Layer 10 of a small transformer language model trained on English Wikipedia (14 layers, counted from 0, width 96).
A neuron adds its activation times its output weights to the MLP's output. To switch it off is to set its activation to zero at one token and run the rest of the model.

Output weights of the MLP neurons that the questions are about. A number n stands for n times 0.0056.
n26: -12 -14 33 -10 -37 -42 -9 66 12 21 0 -27 -9 10 4 -18 31 9 8 35 42 35 -2 18 9 -12 -4 -14 20 31 5 -27 -37 26 2 45 33 47 -5 -7 -16 -10 -15 -22 38 -19 4 -20 -2 0 1 6 -12 -18 11 -30 -3 5 6 13 5 7 -1 4 -5 9 11 -13 10 -12 10 -27 72 8 -14 20 -22 -12 -6 -2 22 35 -2 9 13 -1 17 6 12 -25 12 19 -6 -6 -2 -8
n141: -14 8 19 18 23 -4 8 15 3 2 50 11 -11 -11 8 9 -49 -14 -6 -33 -3 -5 -5 6 -17 -53 -10 -12 -49 8 -26 -12 -22 -7 -3 9 1 3 -1 -3 10 30 9 32 -35 -15 -7 -6 1 5 -6 -12 20 14 17 31 12 34 15 -15 6 -2 -7 -4 7 48 -20 -16 -6 30 26 6 4 -15 3 -5 39 16 9 -2 21 35 29 4 -14 -3 2 -30 -17 -10 34 9 22 -10 6 31
n148: 3 -5 3 3 -19 8 -12 12 4 29 -37 1 1 2 0 3 22 25 -8 8 -11 12 -24 8 -1 -54 18 -31 29 10 -1 7 -20 9 -1 13 8 1 -20 -2 16 5 -21 2 -26 -14 -4 23 -9 7 10 3 13 17 -12 14 -56 -24 -7 -9 26 -10 6 -34 33 -19 -47 16 15 -19 16 3 -12 4 10 9 7 -8 -22 -7 17 24 -6 9 28 -4 -14 19 18 0 7 23 13 0 -1 -32
n190: 5 -13 -3 11 -6 -1 -6 -9 15 14 -47 -6 -10 -14 -17 22 -14 -42 -9 -1 17 23 22 13 28 -6 -14 19 -1 -16 7 -9 23 -31 -19 17 -28 -14 -2 3 -6 6 -6 -14 23 7 -4 23 -3 11 0 -12 -10 -7 16 14 -14 -6 1 1 -28 15 10 11 -6 -3 24 0 8 32 19 23 -11 -2 20 -4 -3 43 -18 4 11 2 -6 -4 5 18 1 21 8 0 17 -17 -13 11 -7 -8
n201: -1 -15 -17 -21 -42 24 9 14 13 -21 44 15 16 -14 47 0 -26 -4 -5 5 -1 -28 22 -13 8 -9 18 17 -9 -7 -1 46 29 1 -3 -26 15 2 -46 15 18 -33 15 -29 15 13 23 -12 -21 29 -15 -37 26 -14 -6 -7 19 -21 -21 -13 15 -6 15 67 9 27 22 -25 -22 -19 7 6 -17 18 3 12 -20 -12 45 -22 -32 -36 31 -10 -34 5 19 -4 -6 -1 -24 -37 5 -43 -4 12
n376: 0 2 -28 12 -9 27 8 13 8 9 -14 -5 6 14 20 -13 -4 -5 23 -39 26 -47 19 17 -7 -17 -3 9 23 26 -14 -14 -15 -5 4 -24 5 -8 -17 10 -12 0 12 8 -16 -4 -1 21 -32 -19 -4 28 -16 -20 -1 -14 33 17 -3 17 -23 -3 -22 11 28 -3 45 33 -24 -21 -7 -22 6 -23 12 -15 -17 -22 -8 4 1 2 -8 24 -26 22 7 36 27 16 -12 32 22 9 -3 -9
n437: 18 3 5 6 10 -17 4 -8 -27 -40 4 -4 11 25 -17 -23 -38 5 7 -5 29 4 -2 11 27 5 -30 -28 0 15 7 -13 11 -10 -11 29 -11 -8 -38 19 13 -25 33 -13 -29 -20 11 -24 -13 30 -9 -16 -13 38 -5 43 19 19 -14 -3 8 21 -2 -10 12 -29 11 -31 -13 -4 -28 11 6 14 8 -25 21 16 -17 18 -6 -20 -3 -13 25 -10 -21 6 -5 -29 24 5 14 -8 15 26
n450: 14 -10 -16 -7 -23 29 22 9 -11 12 73 16 -2 -15 -21 37 -4 36 14 -9 -20 20 -28 26 -28 2 -4 -20 -4 15 29 -8 14 3 -2 -34 24 2 0 -33 -11 5 -14 53 10 23 -1 -3 -9 -31 -13 13 3 -10 -3 9 -29 1 27 -3 -24 -2 11 -1 -10 32 10 -8 18 -14 2 0 2 -26 -22 18 24 9 -8 -15 24 9 -1 -19 -27 -12 -12 10 8 -20 12 20 -18 -5 -7 -2
n477: 11 -2 -14 6 8 -4 -6 -33 -11 8 -47 -12 34 -7 -16 6 0 -5 4 -4 -14 -6 17 -10 -14 9 1 -1 -5 14 6 -12 -9 -6 13 -6 -3 -30 -16 14 3 -11 22 -16 57 -31 18 -13 31 -1 -4 12 -13 -8 -48 -2 -36 -5 25 -5 4 -16 25 19 5 0 -3 8 -30 -5 23 38 -21 18 -51 -24 43 5 -14 23 15 8 24 14 19 27 1 24 8 -4 -33 -6 -30 -22 6 25
n513: -8 9 1 17 34 1 -12 7 19 -3 -1 7 -1 1 -20 -17 -10 -1 -34 -16 14 15 -18 2 -40 -11 10 13 5 1 -5 27 -36 20 28 -19 22 22 -6 19 -18 -2 8 14 -4 -26 -12 -35 4 -4 -38 -17 -22 -2 -5 -62 9 -3 23 -2 -22 -20 18 -45 -3 -16 -10 -6 6 -2 15 -1 6 -7 -35 -9 -6 9 -1 -13 32 7 -24 -22 8 -49 17 0 32 9 17 23 38 -12 -17 3
n596: 13 -39 23 -3 10 -4 29 -2 4 22 49 -19 -13 -20 30 -7 -20 -37 -12 6 -5 -22 -5 8 4 21 13 -13 -20 34 17 -40 11 -5 11 15 24 -9 21 -16 27 -1 -11 -16 46 -1 51 -7 9 13 14 -15 -3 -18 -2 -17 -22 4 7 -11 -25 12 -9 16 -6 7 8 -33 -6 4 -21 -28 -5 9 19 -1 -11 15 -3 -19 -15 -21 -13 -10 -3 1 21 20 -10 36 -12 -2 26 6 -8 -5
n721: -31 -5 -44 26 14 13 4 10 -13 5 8 19 -29 5 -9 17 -28 -8 8 6 19 -20 11 -3 -6 -4 -9 28 -14 -20 32 -7 33 6 4 -19 -15 -27 18 22 -18 5 -2 5 22 -11 -13 4 -23 -5 5 -15 73 -5 -23 -6 -14 43 13 12 43 -1 -48 5 10 18 -11 -10 33 20 11 6 -19 1 -10 36 11 7 5 -6 51 -14 -10 17 -35 7 -2 -5 11 -9 7 14 13 -5 -18 8
n732: 14 10 -29 2 -3 35 15 -24 -5 20 22 29 19 5 -8 24 32 8 10 -10 12 -3 -14 -13 31 -34 -2 6 -2 -9 4 5 0 38 3 4 13 0 1 -34 -10 0 -1 -3 -36 -1 15 -2 -12 -18 -16 -11 -33 3 2 4 -10 25 19 -14 32 9 -17 -10 14 -36 -13 -11 13 -10 -13 -23 3 -33 6 17 -17 5 2 9 -21 -11 -19 5 -8 4 -26 0 -12 -35 8 4 -11 20 12 27
n739: -15 6 18 21 1 -18 -1 -17 -14 1 31 16 -8 -4 4 24 23 -3 -16 14 33 14 3 -18 5 -1 -8 -5 -42 -15 -18 -20 20 9 7 2 -25 -1 5 0 32 -36 8 14 8 -36 6 -23 -10 -8 2 -34 5 23 2 10 23 -2 9 1 -11 18 0 29 -13 13 15 0 -32 -12 -2 5 -9 16 -4 -25 -36 11 -21 16 -30 -14 -6 -14 1 -33 -32 16 -19 -21 14 -1 1 23 23 -1
n762: -29 -24 12 13 -1 13 -2 44 2 -45 95 -22 -18 13 20 -25 -27 17 -2 -10 24 -4 30 20 15 16 -17 -5 13 10 6 4 30 8 -10 18 8 -8 -6 -37 -27 4 22 20 -83 -18 12 -14 0 14 21 -11 12 4 10 -53 -33 -13 45 -32 7 -5 -16 19 17 10 13 -30 -36 -2 -25 7 1 13 -37 -42 -17 5 -3 -6 0 11 7 -19 15 -24 -6 18 21 22 25 -1 -22 -11 8 39
n765: -4 12 -24 -8 -4 26 6 -24 -1 13 -17 -5 4 -22 12 -11 -12 -24 15 -27 12 -18 11 -8 24 -5 -6 -12 -9 11 -9 -10 -34 33 -17 -27 -12 -7 -8 -9 20 3 3 26 -21 15 6 -13 -26 17 -31 30 -15 -16 -15 -4 17 -27 34 -9 -1 8 -32 -15 -5 9 -3 1 22 14 22 -11 -16 5 -13 -6 9 -34 -2 19 -27 4 19 0 14 -25 -5 -12 -21 10 -21 -33 -4 26 -2 20

Each question names a token from some text and the token that comes next. It shows the activations a of the neurons there, in the order above. A number n stands for n times 0.026.

Then comes g, the gradient of the next token's log-probability with respect to the MLP's output, scaled to length 1. A neuron's effect is roughly proportional to its activation times (output weights . g). A number n stands for n times 0.0042.

"th", then " |"
a: 57 0 6 12 0 0 0 0 0 0 0 0 34 0 0 0
g: 4 -22 40 -4 -9 -32 -46 -21 8 18 -7 33 -25 -16 24 -8 -26 39 9 2 45 -14 -16 -15 33 -34 15 18 0 16 14 38 -32 14 -1 -30 3 -2 -33 14 5 -25 -36 30 -14 -25 24 14 0 18 17 -32 -4 8 32 -41 -9 -8 -4 -22 24 5 -26 -43 -22 -4 -13 13 26 12 -10 30 21 41 -23 -23 -4 -18 58 36 4 40 -39 36 -17 13 -56 30 -9 -11 -23 26 -15 11 9 26
Which two neurons, each switched off alone, lower its probability most, in order? n26, n732

" to", then " the"
a: 0 52 18 14 16 0 0 4 0 0 0 28 0 0 0 0
g: -20 40 23 26 40 17 -15 8 -11 32 16 1 -34 -24 -3 -1 0 -56 -1 -50 10 59 22 -38 -7 43 5 21 12 8 37 -15 37 8 -34 29 14 4 -24 0 -3 22 36 -31 3 8 41 11 15 -1 36 -14 7 -9 42 -10 6 17 1 -14 9 20 8 4 -10 8 -52 8 -25 21 -13 1 3 30 26 17 -6 -13 39 -25 11 9 -25 -13 1 11 29 25 -14 -4 -25 63 37 0 2 -47
Which two neurons, each switched off alone, lower its probability most, in order? n721, n141

" comes", then " back"
a: 0 0 0 7 0 0 0 0 39 0 0 25 0 40 14 8
g: 0 12 3 -5 -69 -34 -25 12 -5 26 -33 1 -23 45 20 9 13 25 2 -22 55 19 -36 -31 -23 0 -18 -7 -51 10 -3 -18 22 -15 6 -34 -48 -20 -9 -5 15 -16 34 23 -19 12 9 -28 -5 -37 6 -1 7 -8 -76 -21 5 14 -2 -9 22 14 -26 -12 -21 37 1 6 25 39 -10 -13 -3 32 -10 25 -37 25 -22 -1 -7 -11 4 -8 4 31 27 41 -1 2 -8 45 6 23 -15 -34
Which two neurons, each switched off alone, lower its probability most, in order? n739, n721

"==", then "Th"
a: 0 20 0 0 0 0 0 59 2 21 22 71 0 22 0 0
g: -6 24 -13 10 -6 10 -21 -20 -21 19 33 10 -17 -15 -52 -12 12 29 17 18 -7 10 2 -6 -16 -47 10 -23 31 -8 -5 -24 6 -6 5 0 -1 -12 -11 -21 -6 -91 10 -4 3 8 18 -35 -16 27 -39 22 22 -68 6 -4 60 8 23 10 40 30 16 -26 -6 30 31 -5 14 -5 -52 0 -4 -4 5 34 35 13 -19 10 -19 6 -9 7 27 -2 -26 34 9 -27 -19 47 -30 15 -29 -8
Which two neurons, each switched off alone, lower its probability most, in order? n450, n721

",", then " United"
a: 0 0 0 0 0 0 58 0 0 0 0 0 0 0 0 0
g: 21 21 25 30 -17 5 -17 -27 8 -34 -46 -18 6 49 7 -16 -12 9 12 40 13 12 -3 -34 30 -6 42 3 -35 13 34 -26 -43 -1 6 0 -10 -2 -8 -8 0 11 10 30 -10 22 -7 -4 15 8 26 -26 -23 -65 -33 45 -26 19 0 31 -8 0 -3 -32 13 15 -13 -11 0 37 -31 -2 24 3 15 -31 24 54 -50 15 23 1 -19 11 -5 5 -19 -1 -46 20 10 -32 64 13 0 22
Which neuron, switched off, lowers the next token's probability most? n437

" and", then " their"
a: 0 78 39 0 25 0 0 0 7 30 0 68 0 0 4 25
g: 8 -9 52 14 22 37 43 -21 -20 -10 25 -33 -12 8 23 -1 60 52 22 -22 32 4 22 21 -7 -13 -21 -14 -16 35 13 15 -22 28 -7 -29 13 17 -19 11 32 1 0 -12 -8 1 4 27 -19 26 31 -24 -12 -26 -18 -27 35 -8 -5 5 4 37 -20 18 -27 -31 -27 4 14 -5 6 -4 -23 9 19 -4 -15 -7 27 0 -16 -41 -36 17 -9 18 70 11 -11 18 0 63 -45 -5 -10 -40
Which neuron, switched off, lowers the next token's probability most? n201

" the", then " affair"
a: 0 19 8 0 4 0 0 0 37 0 0 24 0 0 0 0
g: 21 -7 -6 -4 -7 -9 38 54 -19 18 2 30 -20 -39 -19 -6 55 -8 -10 7 -31 8 -21 -5 -20 -3 40 -13 41 20 -9 8 15 -14 39 -43 -3 19 8 -14 -18 -22 -31 38 -7 21 26 -32 -1 1 30 -4 -18 -30 -48 26 28 2 6 53 -1 -3 -19 -16 -38 -17 8 -25 12 -53 18 36 -10 4 -3 -34 -12 38 5 24 16 25 -1 -16 11 -5 -23 -50 -25 -32 -15 12 -36 -27 9 25
Which neuron, switched off, lowers the next token's probability most? n477

" thick", then "ets"
a: 0 0 0 52 0 8 0 0 0 0 0 0 0 18 29 5
g: -16 -33 25 -30 3 11 0 18 -13 30 17 -2 -44 -8 36 22 -25 -16 32 -23 19 -32 25 44 -47 -36 0 19 -13 -29 -4 -54 -24 -17 -21 12 19 14 -33 -11 28 15 -38 29 8 25 -5 29 16 16 10 -32 14 -23 -15 45 -27 -6 -2 -22 15 21 -26 -12 26 -25 -8 7 0 9 -12 -11 2 12 25 -19 -17 51 0 -25 16 12 12 -7 3 11 41 -45 28 33 39 -53 1 38 -10 -7
Which neuron, switched off, lowers the next token's probability most? n190

"ly", then " surprise"
a: 0 0 6 0 0 0 0 0 69 0 0 0 17 7 22 25
g: 12 -9 2 2 -25 2 -1 13 -43 48 -25 2 77 -10 1 -6 -26 -22 0 -1 -22 12 2 17 8 2 -8 -4 -12 28 17 -17 23 18 -34 -29 -64 -1 19 -4 20 -12 19 -10 -29 2 -13 17 15 -40 -14 48 7 26 -45 16 -31 -38 7 -16 37 13 25 -38 -4 -17 13 -22 5 -30 -14 24 -18 28 -22 -24 -14 -27 -5 34 21 -24 -28 -47 -17 -28 12 -4 20 -15 -17 30 16 -13 -47 34
Which two neurons, each switched off alone, lower its probability most, in order? n477, n765

".", then "\n"
a: 0 95 32 1 0 0 0 22 2 54 0 72 0 2 0 11
g: -27 2 23 4 27 21 5 -34 3 23 11 0 -5 -11 2 -38 -3 41 -40 -24 9 16 20 32 11 -1 19 -22 -1 -12 12 -37 -2 18 94 -17 -20 -16 7 3 17 11 -11 -1 -37 -39 -6 -3 -22 -42 3 27 -28 -34 17 1 20 12 -2 -35 15 -38 -1 -5 -20 -10 10 -3 2 5 24 -33 10 55 31 1 -21 -31 10 -5 -7 -36 -15 30 41 5 1 -17 -13 65 -37 1 19 -2 17 40
Which neuron, switched off, lowers the next token's probability most? n513

" me", then "s"
a: 0 0 0 0 0 53 12 17 0 0 0 0 0 26 45 0
g: -3 42 14 15 -39 -4 5 33 0 -1 15 11 8 0 -18 -11 -1 37 2 1 -20 -24 -24 -14 35 -30 -10 30 16 -36 -5 -20 -17 -38 16 -29 -1 7 -24 39 -27 -47 41 -16 -12 -44 2 -17 43 -22 -21 9 -9 -20 2 -56 25 -19 13 -8 59 -15 -54 14 27 -3 -10 8 15 -12 31 2 -11 -19 -9 13 -36 -22 37 28 0 27 -2 -27 -12 16 -7 -33 48 2 -4 -2 13 12 54 -22
Which neuron, switched off, lowers the next token's probability most? n376

"4", then " to"
a: 0 0 0 0 0 0 0 0 0 37 0 0 0 0 0 0
g: -13 7 0 -4 -17 26 -29 37 16 -3 -11 4 -29 23 30 21 48 -48 33 0 1 30 -54 -13 -3 0 -36 -2 21 7 -9 -13 14 -34 -15 43 13 -20 3 15 55 63 -16 -6 37 4 4 0 -3 40 -15 13 -12 -20 -1 9 3 -10 -17 -30 1 10 -1 1 -33 -30 -26 -12 17 27 -9 -47 -19 -14 -19 -19 14 49 16 6 3 -39 20 -30 -32 -2 -22 -2 62 -10 12 34 -12 5 28 24
Which neuron, switched off, raises the next token's probability most? n513

" ", then "2"
a: 0 28 26 0 0 0 0 0 16 35 0 48 0 0 0 0
g: 22 18 -25 -18 -18 -15 -16 -1 -8 -29 -29 -29 19 16 4 -29 -9 24 26 -39 11 -20 -45 9 -28 2 56 -26 -38 -17 -11 -18 -11 5 31 7 -38 -5 65 0 2 -7 -33 25 10 -47 -6 27 -11 -31 22 -8 13 -8 8 7 -54 26 17 -49 12 -1 -13 15 21 -10 1 -22 7 11 45 24 -20 8 17 64 22 33 17 3 -47 3 18 5 -7 4 28 -28 -14 -8 20 -8 -7 -39 17 -5
Which two neurons, each switched off alone, lower its probability most, in order? n721, n141

" the", then " east"
a: 0 52 9 20 0 0 0 0 17 0 0 34 0 0 0 17
g: 6 2 11 -7 40 -6 -37 3 8 -9 -4 0 -27 -25 22 6 -13 -26 -12 -21 -2 -15 -21 -19 22 -8 -16 -21 3 -10 -18 -19 -23 17 29 41 -15 -7 19 19 45 31 2 -11 -26 53 24 -48 45 3 -7 -4 7 -25 -27 37 20 14 2 -14 -42 -13 -49 8 -11 5 23 56 -3 40 -3 22 16 48 -1 -19 -3 -27 -10 1 5 21 9 -35 7 -26 16 -14 10 47 -38 -7 32 59 21 38
Which neuron, switched off, lowers the next token's probability most? n141

" ", then "ra"
a: 0 38 37 0 17 0 0 0 0 0 7 18 0 0 6 0
g: 32 19 20 -7 -36 -10 43 48 -20 -31 -6 8 -2 27 -20 -14 40 17 -26 3 9 -25 22 -1 25 -28 -1 3 6 1 -25 10 10 -10 -66 7 -14 2 -1 -31 -24 61 -25 -23 -34 -9 4 29 -36 28 -18 16 2 -3 21 24 -43 -13 -41 17 1 34 30 49 -6 -28 22 1 10 -8 45 -2 0 1 7 -15 47 1 -41 -23 -7 -3 -14 22 15 -25 10 -59 7 -16 1 -2 -13 -23 -21 11
Which neuron, switched off, lowers the next token's probability most? n148

" the", then " north"
a: 0 57 30 0 0 0 0 0 27 0 0 49 0 0 0 24
g: -1 -8 -3 -5 35 11 -51 -3 14 -11 9 -4 -15 -36 29 -6 -18 -17 -9 -45 4 -30 -19 7 -12 -41 -23 -22 -19 13 -34 -4 -22 -9 12 41 -16 -8 -20 8 58 36 24 -8 -14 27 16 -30 46 -22 6 -2 -15 -43 -28 38 14 8 27 -15 -35 -29 -61 16 1 22 24 29 -2 22 -18 23 11 57 -13 -16 11 -10 7 -5 9 20 -14 -9 -17 -7 -32 -4 19 41 -39 -3 39 37 23 16
Which two neurons, each switched off alone, lower its probability most, in order? n141, n765

" fight", then " happen"
a: 0 13 0 0 25 0 0 0 0 0 0 42 14 11 22 0
g: 2 9 -3 -7 -7 3 19 -5 -10 0 28 25 -13 -41 10 14 28 12 40 31 -54 34 28 -50 -36 16 -24 -25 -26 11 -11 11 -23 -10 22 -36 -40 -12 19 -9 8 -77 -4 5 -11 35 2 -14 -38 8 6 29 14 19 -7 -19 32 -28 2 -53 5 10 6 -8 -41 -9 25 24 44 -25 22 -3 -22 -19 8 3 -11 -27 -41 0 -14 27 -16 32 0 -51 -6 -2 23 33 6 19 8 -20 -10 -17
Which neuron, switched off, lowers the next token's probability most? n739

"4", then "th"
a: 38 0 2 0 0 0 0 0 0 69 0 0 36 0 0 0
g: 8 19 22 -14 -29 21 -18 -36 -14 -19 2 1 54 -3 29 23 -25 -36 -29 -41 11 32 18 28 21 -59 17 17 11 14 29 15 -12 6 -39 0 -24 34 -4 -13 -12 -20 48 4 18 -27 -1 12 13 6 -28 -58 28 -33 18 12 7 29 20 6 -11 -8 -10 -20 19 -52 -5 10 -14 -11 -26 -11 28 -10 4 13 -16 59 14 25 -4 -12 7 2 28 -7 2 20 -36 -25 -10 42 -27 32 19 43
Which neuron, switched off, lowers the next token's probability most? n732

"ba", then "ob"
a: 4 34 23 0 0 10 12 16 0 0 0 14 0 8 49 15
g: -11 -3 -19 -5 -14 -28 -53 -37 -27 22 38 -8 7 9 37 -33 -9 17 -32 -14 -3 7 -13 48 0 -6 -6 5 3 19 -12 24 21 -47 -23 -4 -12 -37 8 -18 -12 -22 -33 48 35 6 4 0 -14 19 -16 -5 22 33 -18 25 30 41 12 -17 15 57 44 8 -28 6 28 -3 0 -49 -22 -31 -3 18 -25 -23 -10 -38 -37 -32 16 -28 -8 -11 60 -9 -20 19 -15 16 -7 -21 -3 21 -10 -9
Which neuron, switched off, lowers the next token's probability most? n762

".", then " His"
a: 0 94 31 1 4 0 0 20 4 42 0 76 0 0 0 19
g: 29 15 10 -19 -19 -3 -2 15 27 -39 -4 -26 -19 15 9 -8 29 -28 -9 30 -31 -5 32 -5 -5 3 -69 10 56 48 16 26 -5 3 -31 -21 16 -6 -2 -2 -20 -10 9 -14 26 -55 27 -3 -26 9 -19 -7 -2 -23 -21 -34 13 11 -27 -2 -16 4 19 27 3 -24 -28 -21 -12 -46 26 40 -11 -30 -33 -24 10 36 6 12 18 28 -4 -21 -25 21 -12 -35 -36 -52 5 -2 30 46 13 -19
Which neuron, switched off, raises the next token's probability most? n141

" ended", then " on"
a: 0 22 5 7 0 0 0 0 0 0 0 36 14 0 0 0
g: 9 -4 -22 -5 -12 27 -46 -9 69 -7 -32 15 30 -24 -50 2 -9 -31 -12 -17 25 1 -21 -3 -29 -2 4 -20 -32 17 -1 19 -31 -3 -9 20 17 -14 -13 4 -4 70 0 18 16 16 50 -3 11 21 -6 5 -2 9 -1 50 -39 20 32 24 -16 30 7 31 -17 21 -7 -9 -41 34 -45 11 5 -10 -7 -12 -25 10 -37 -2 10 46 -6 35 6 10 -22 -46 -6 17 32 -8 38 8 27 -8
Which neuron, switched off, lowers the next token's probability most? n141

" ", then "rang"
a: 0 26 24 0 7 0 0 0 0 0 2 13 0 0 7 0
g: 40 -53 -36 -12 -21 6 6 13 -13 -45 -14 -6 -53 -25 34 -1 10 -1 22 5 -25 28 48 -3 8 -6 32 -15 -25 -26 -45 15 7 -16 28 8 25 42 51 13 13 32 -44 -5 -3 1 40 -19 -13 -12 6 -4 -14 21 25 -26 -41 -13 6 10 -23 22 -16 32 11 -9 -5 -50 12 34 -4 -24 -4 7 -29 -2 -9 12 -12 -14 33 7 -7 4 -46 -21 18 37 -39 13 10 -6 -36 -10 4 37
Which neuron, switched off, lowers the next token's probability most? n762

" Kumar", then "."
a: 0 0 0 15 15 62 0 0 0 0 28 0 0 12 0 0
g: 0 -24 9 10 14 38 23 1 31 -8 19 -8 -23 -10 -7 -16 4 11 14 -28 21 6 30 -19 -56 -15 7 20 27 -14 -22 3 -35 13 25 -21 7 22 1 -33 -41 7 -12 11 -27 -14 13 4 -23 -13 14 12 -70 2 6 -27 30 16 -25 -17 -30 8 -8 45 -37 7 4 -12 -23 22 -8 55 7 -3 20 -16 -46 17 12 18 -55 -52 -7 2 -48 10 -7 12 -34 64 14 -3 29 9 -15 -3
Which neuron, switched off, lowers the next token's probability most? n376

"phone", then " by"
a: 0 0 0 0 23 0 0 0 0 0 0 0 0 20 63 34
g: -28 -8 19 30 13 26 -6 -8 -15 1 -14 3 -10 2 22 6 -54 -74 -19 -29 34 6 18 1 42 31 20 -9 35 7 -36 9 -28 3 11 9 -3 -4 11 15 4 -10 -12 34 -1 18 43 0 -35 -25 34 -24 -30 -24 -6 25 -8 -3 33 -24 -59 13 70 -8 -26 -24 -21 36 23 25 -17 24 -32 -7 9 13 21 13 22 -16 -15 18 10 2 -38 49 2 6 15 -6 -36 22 4 0 -16 9
Which neuron, switched off, lowers the next token's probability most? n765

" in", then " south"
a: 0 45 12 11 10 0 0 0 13 0 0 48 0 0 0 1
g: -21 8 -11 -38 13 -29 -41 -1 7 -11 -22 32 20 -15 30 2 -33 -18 28 -5 -26 -7 -3 1 -18 -31 -37 -7 4 -9 -16 -2 4 31 21 22 -14 -5 2 37 50 23 30 25 -9 31 5 -48 28 -11 14 21 16 0 -27 32 25 4 1 -7 -15 4 -57 6 7 10 24 56 -1 35 -4 -6 25 42 2 -14 20 -41 -3 4 5 23 15 -26 3 6 44 8 11 44 -40 14 23 69 16 29
Which neuron, switched off, lowers the next token's probability most? n141

" his", then " friend"
a: 0 0 0 4 0 0 0 0 23 0 0 4 0 29 24 0
g: -5 -1 -38 22 10 46 21 19 -21 21 0 33 32 -26 32 -17 55 -24 27 -17 29 -6 -16 40 1 10 24 -21 10 -32 24 -17 -1 43 17 -29 10 -26 27 31 2 41 -35 -24 -14 -13 20 20 -9 -12 -31 37 -23 -20 -31 -10 25 -1 10 -1 22 -11 26 28 -10 6 -35 -38 -10 31 -20 15 -16 13 22 5 13 21 -19 -45 -25 32 59 13 -21 28 27 2 -13 -39 16 -23 -14 4 -19 -4
Which neuron, switched off, raises the next token's probability most? n739

" |", then " "
a: 0 0 34 7 0 0 0 0 0 13 0 23 27 0 0 0
g: -9 -19 5 -23 19 -4 -22 0 -10 3 48 -47 -17 0 14 10 26 6 22 -32 34 0 -4 -18 -42 -33 -33 1 1 3 59 80 35 -24 -32 22 -20 4 1 5 -31 26 -16 -5 16 -12 -4 -7 11 13 -12 -6 6 5 -37 -25 -4 -26 8 3 14 -33 -25 23 13 3 -13 14 0 23 -13 11 26 -41 -23 11 7 -47 7 8 24 -11 -3 -2 -61 29 20 54 5 -46 14 -35 19 11 -14 -21
Which neuron, switched off, lowers the next token's probability most? n721

" culture", then "d"
a: 0 0 0 0 4 0 0 0 0 0 0 18 0 2 70 0
g: -24 36 15 -20 -13 -3 -51 19 3 -25 41 -9 -1 10 -38 44 -20 -1 43 -2 -20 17 -22 77 2 -18 7 7 29 26 -2 5 -32 -63 -20 -13 5 -13 14 19 52 -45 -17 -5 -11 16 25 20 -6 -16 -24 9 8 -56 -24 3 -9 55 1 8 7 -20 -28 41 -7 4 13 33 20 -10 -1 26 -29 1 10 20 -14 -15 -15 47 8 29 11 5 3 19 11 28 1 -6 -9 18 -9 18 -20 19
Which neuron, switched off, lowers the next token's probability most? n721

" ", then "Plot"
a: 0 14 0 0 0 0 0 0 0 32 40 38 0 4 0 0
g: 15 -17 33 44 -37 7 43 -51 -1 -2 25 2 35 -2 -19 12 -14 -19 0 -1 -22 -9 29 2 -17 4 37 3 -9 10 20 45 4 -8 39 -6 13 -29 37 -52 19 5 -28 23 1 -45 20 -6 35 26 6 9 -45 12 -18 32 -1 -22 43 -9 20 -4 30 -38 22 -17 -29 -25 -18 17 -20 -26 -34 -14 2 12 3 43 17 -40 -11 7 0 -35 -32 -38 -4 20 34 -17 16 -22 -12 -3 -13 33
Which neuron, switched off, lowers the next token's probability most? n596

" Ab", then "hi"
a: 43 0 1 0 0 10 0 0 0 0 0 59 0 0 59 0
g: -6 -37 -35 10 4 1 -55 -1 -35 -34 7 -3 -16 4 16 -5 -13 -36 -15 -36 9 27 10 -39 -12 14 6 -26 12 -9 8 -24 5 33 47 -11 -13 0 11 29 -11 46 -16 -30 2 -51 -29 -22 29 16 -7 -4 16 -29 22 -26 -27 -6 25 -23 26 -13 37 -1 -29 6 -15 5 -29 -15 37 5 -71 -8 9 11 -9 -47 -26 -4 -20 -17 -43 -5 13 -26 -43 1 19 -21 45 -4 -8 -26 13 10
Which neuron, switched off, raises the next token's probability most? n26

"ance", then "st"
a: 0 0 25 0 9 0 0 0 3 0 0 12 0 38 17 42
g: -28 -18 16 8 -18 -26 9 10 -4 8 -6 14 9 -37 53 -23 9 -14 -21 -8 24 26 5 23 4 -46 -32 -18 7 -16 18 6 20 9 -29 -31 40 46 29 0 23 34 -23 2 3 32 -10 9 -17 -12 -13 -10 5 47 -20 40 28 -10 1 14 -4 17 -17 4 -67 -31 -29 0 -21 9 -56 -48 1 12 48 33 16 -19 -3 -12 -14 -37 31 39 -8 26 17 2 -18 -36 9 -9 -27 -3 14 28
Which neuron, switched off, lowers the next token's probability most? n765

" |", then " Li"
a: 0 19 0 0 20 0 0 0 0 34 0 44 8 2 0 0
g: 10 -65 -66 0 -23 -1 -16 11 -30 5 4 9 19 1 -19 -17 -26 -17 -21 54 -15 -3 -19 -7 14 6 -26 24 -8 -14 -57 -39 -20 16 13 19 -14 22 -10 11 -17 3 -11 -28 9 27 25 6 -31 0 9 -1 26 12 1 -9 -10 -1 9 26 0 35 25 -43 -20 -32 20 -1 3 -15 26 17 -14 -33 -27 10 -39 16 69 -5 -2 -2 -5 -29 34 -56 12 -24 -37 -37 26 9 -2 -31 7 16
Which neuron, switched off, lowers the next token's probability most? n513

" ", then "1"
a: 0 18 0 0 0 0 0 0 0 35 24 26 0 0 0 0
g: -15 -44 -9 -11 40 -1 17 3 26 10 3 -44 -3 -42 4 21 -55 -11 42 -11 39 41 15 -20 -11 -7 -38 14 -7 -14 -15 -57 18 -34 38 -21 -9 -11 10 0 27 -8 37 -30 -5 40 -33 -17 7 -1 24 11 -10 10 0 33 13 -2 12 17 -13 -10 -4 30 -40 -13 -2 -13 -19 42 -20 -3 -5 33 -6 -33 -27 -56 -38 21 26 17 -8 -2 -11 -12 36 42 -1 23 -8 -4 -16 -40 15 14
Which neuron, switched off, lowers the next token's probability most? n596

" her", then " in"
a: 0 0 0 0 0 0 0 0 5 0 19 47 0 17 12 0
g: 1 -18 -8 30 1 53 0 2 -17 -3 -4 -2 -3 -26 14 47 -36 -24 17 -22 17 -29 5 -43 -5 40 -6 -11 -14 10 -30 28 -12 5 33 46 33 19 8 10 -11 -10 -1 42 18 -7 13 -2 10 -33 13 -26 -23 17 17 4 -54 50 17 3 -67 1 -31 10 -18 -33 -2 -29 14 17 -39 10 5 -11 -15 35 12 5 6 -44 -2 6 12 -24 5 8 -23 -70 -14 -16 29 -1 5 -2 19 -43
Which neuron, switched off, lowers the next token's probability most? n721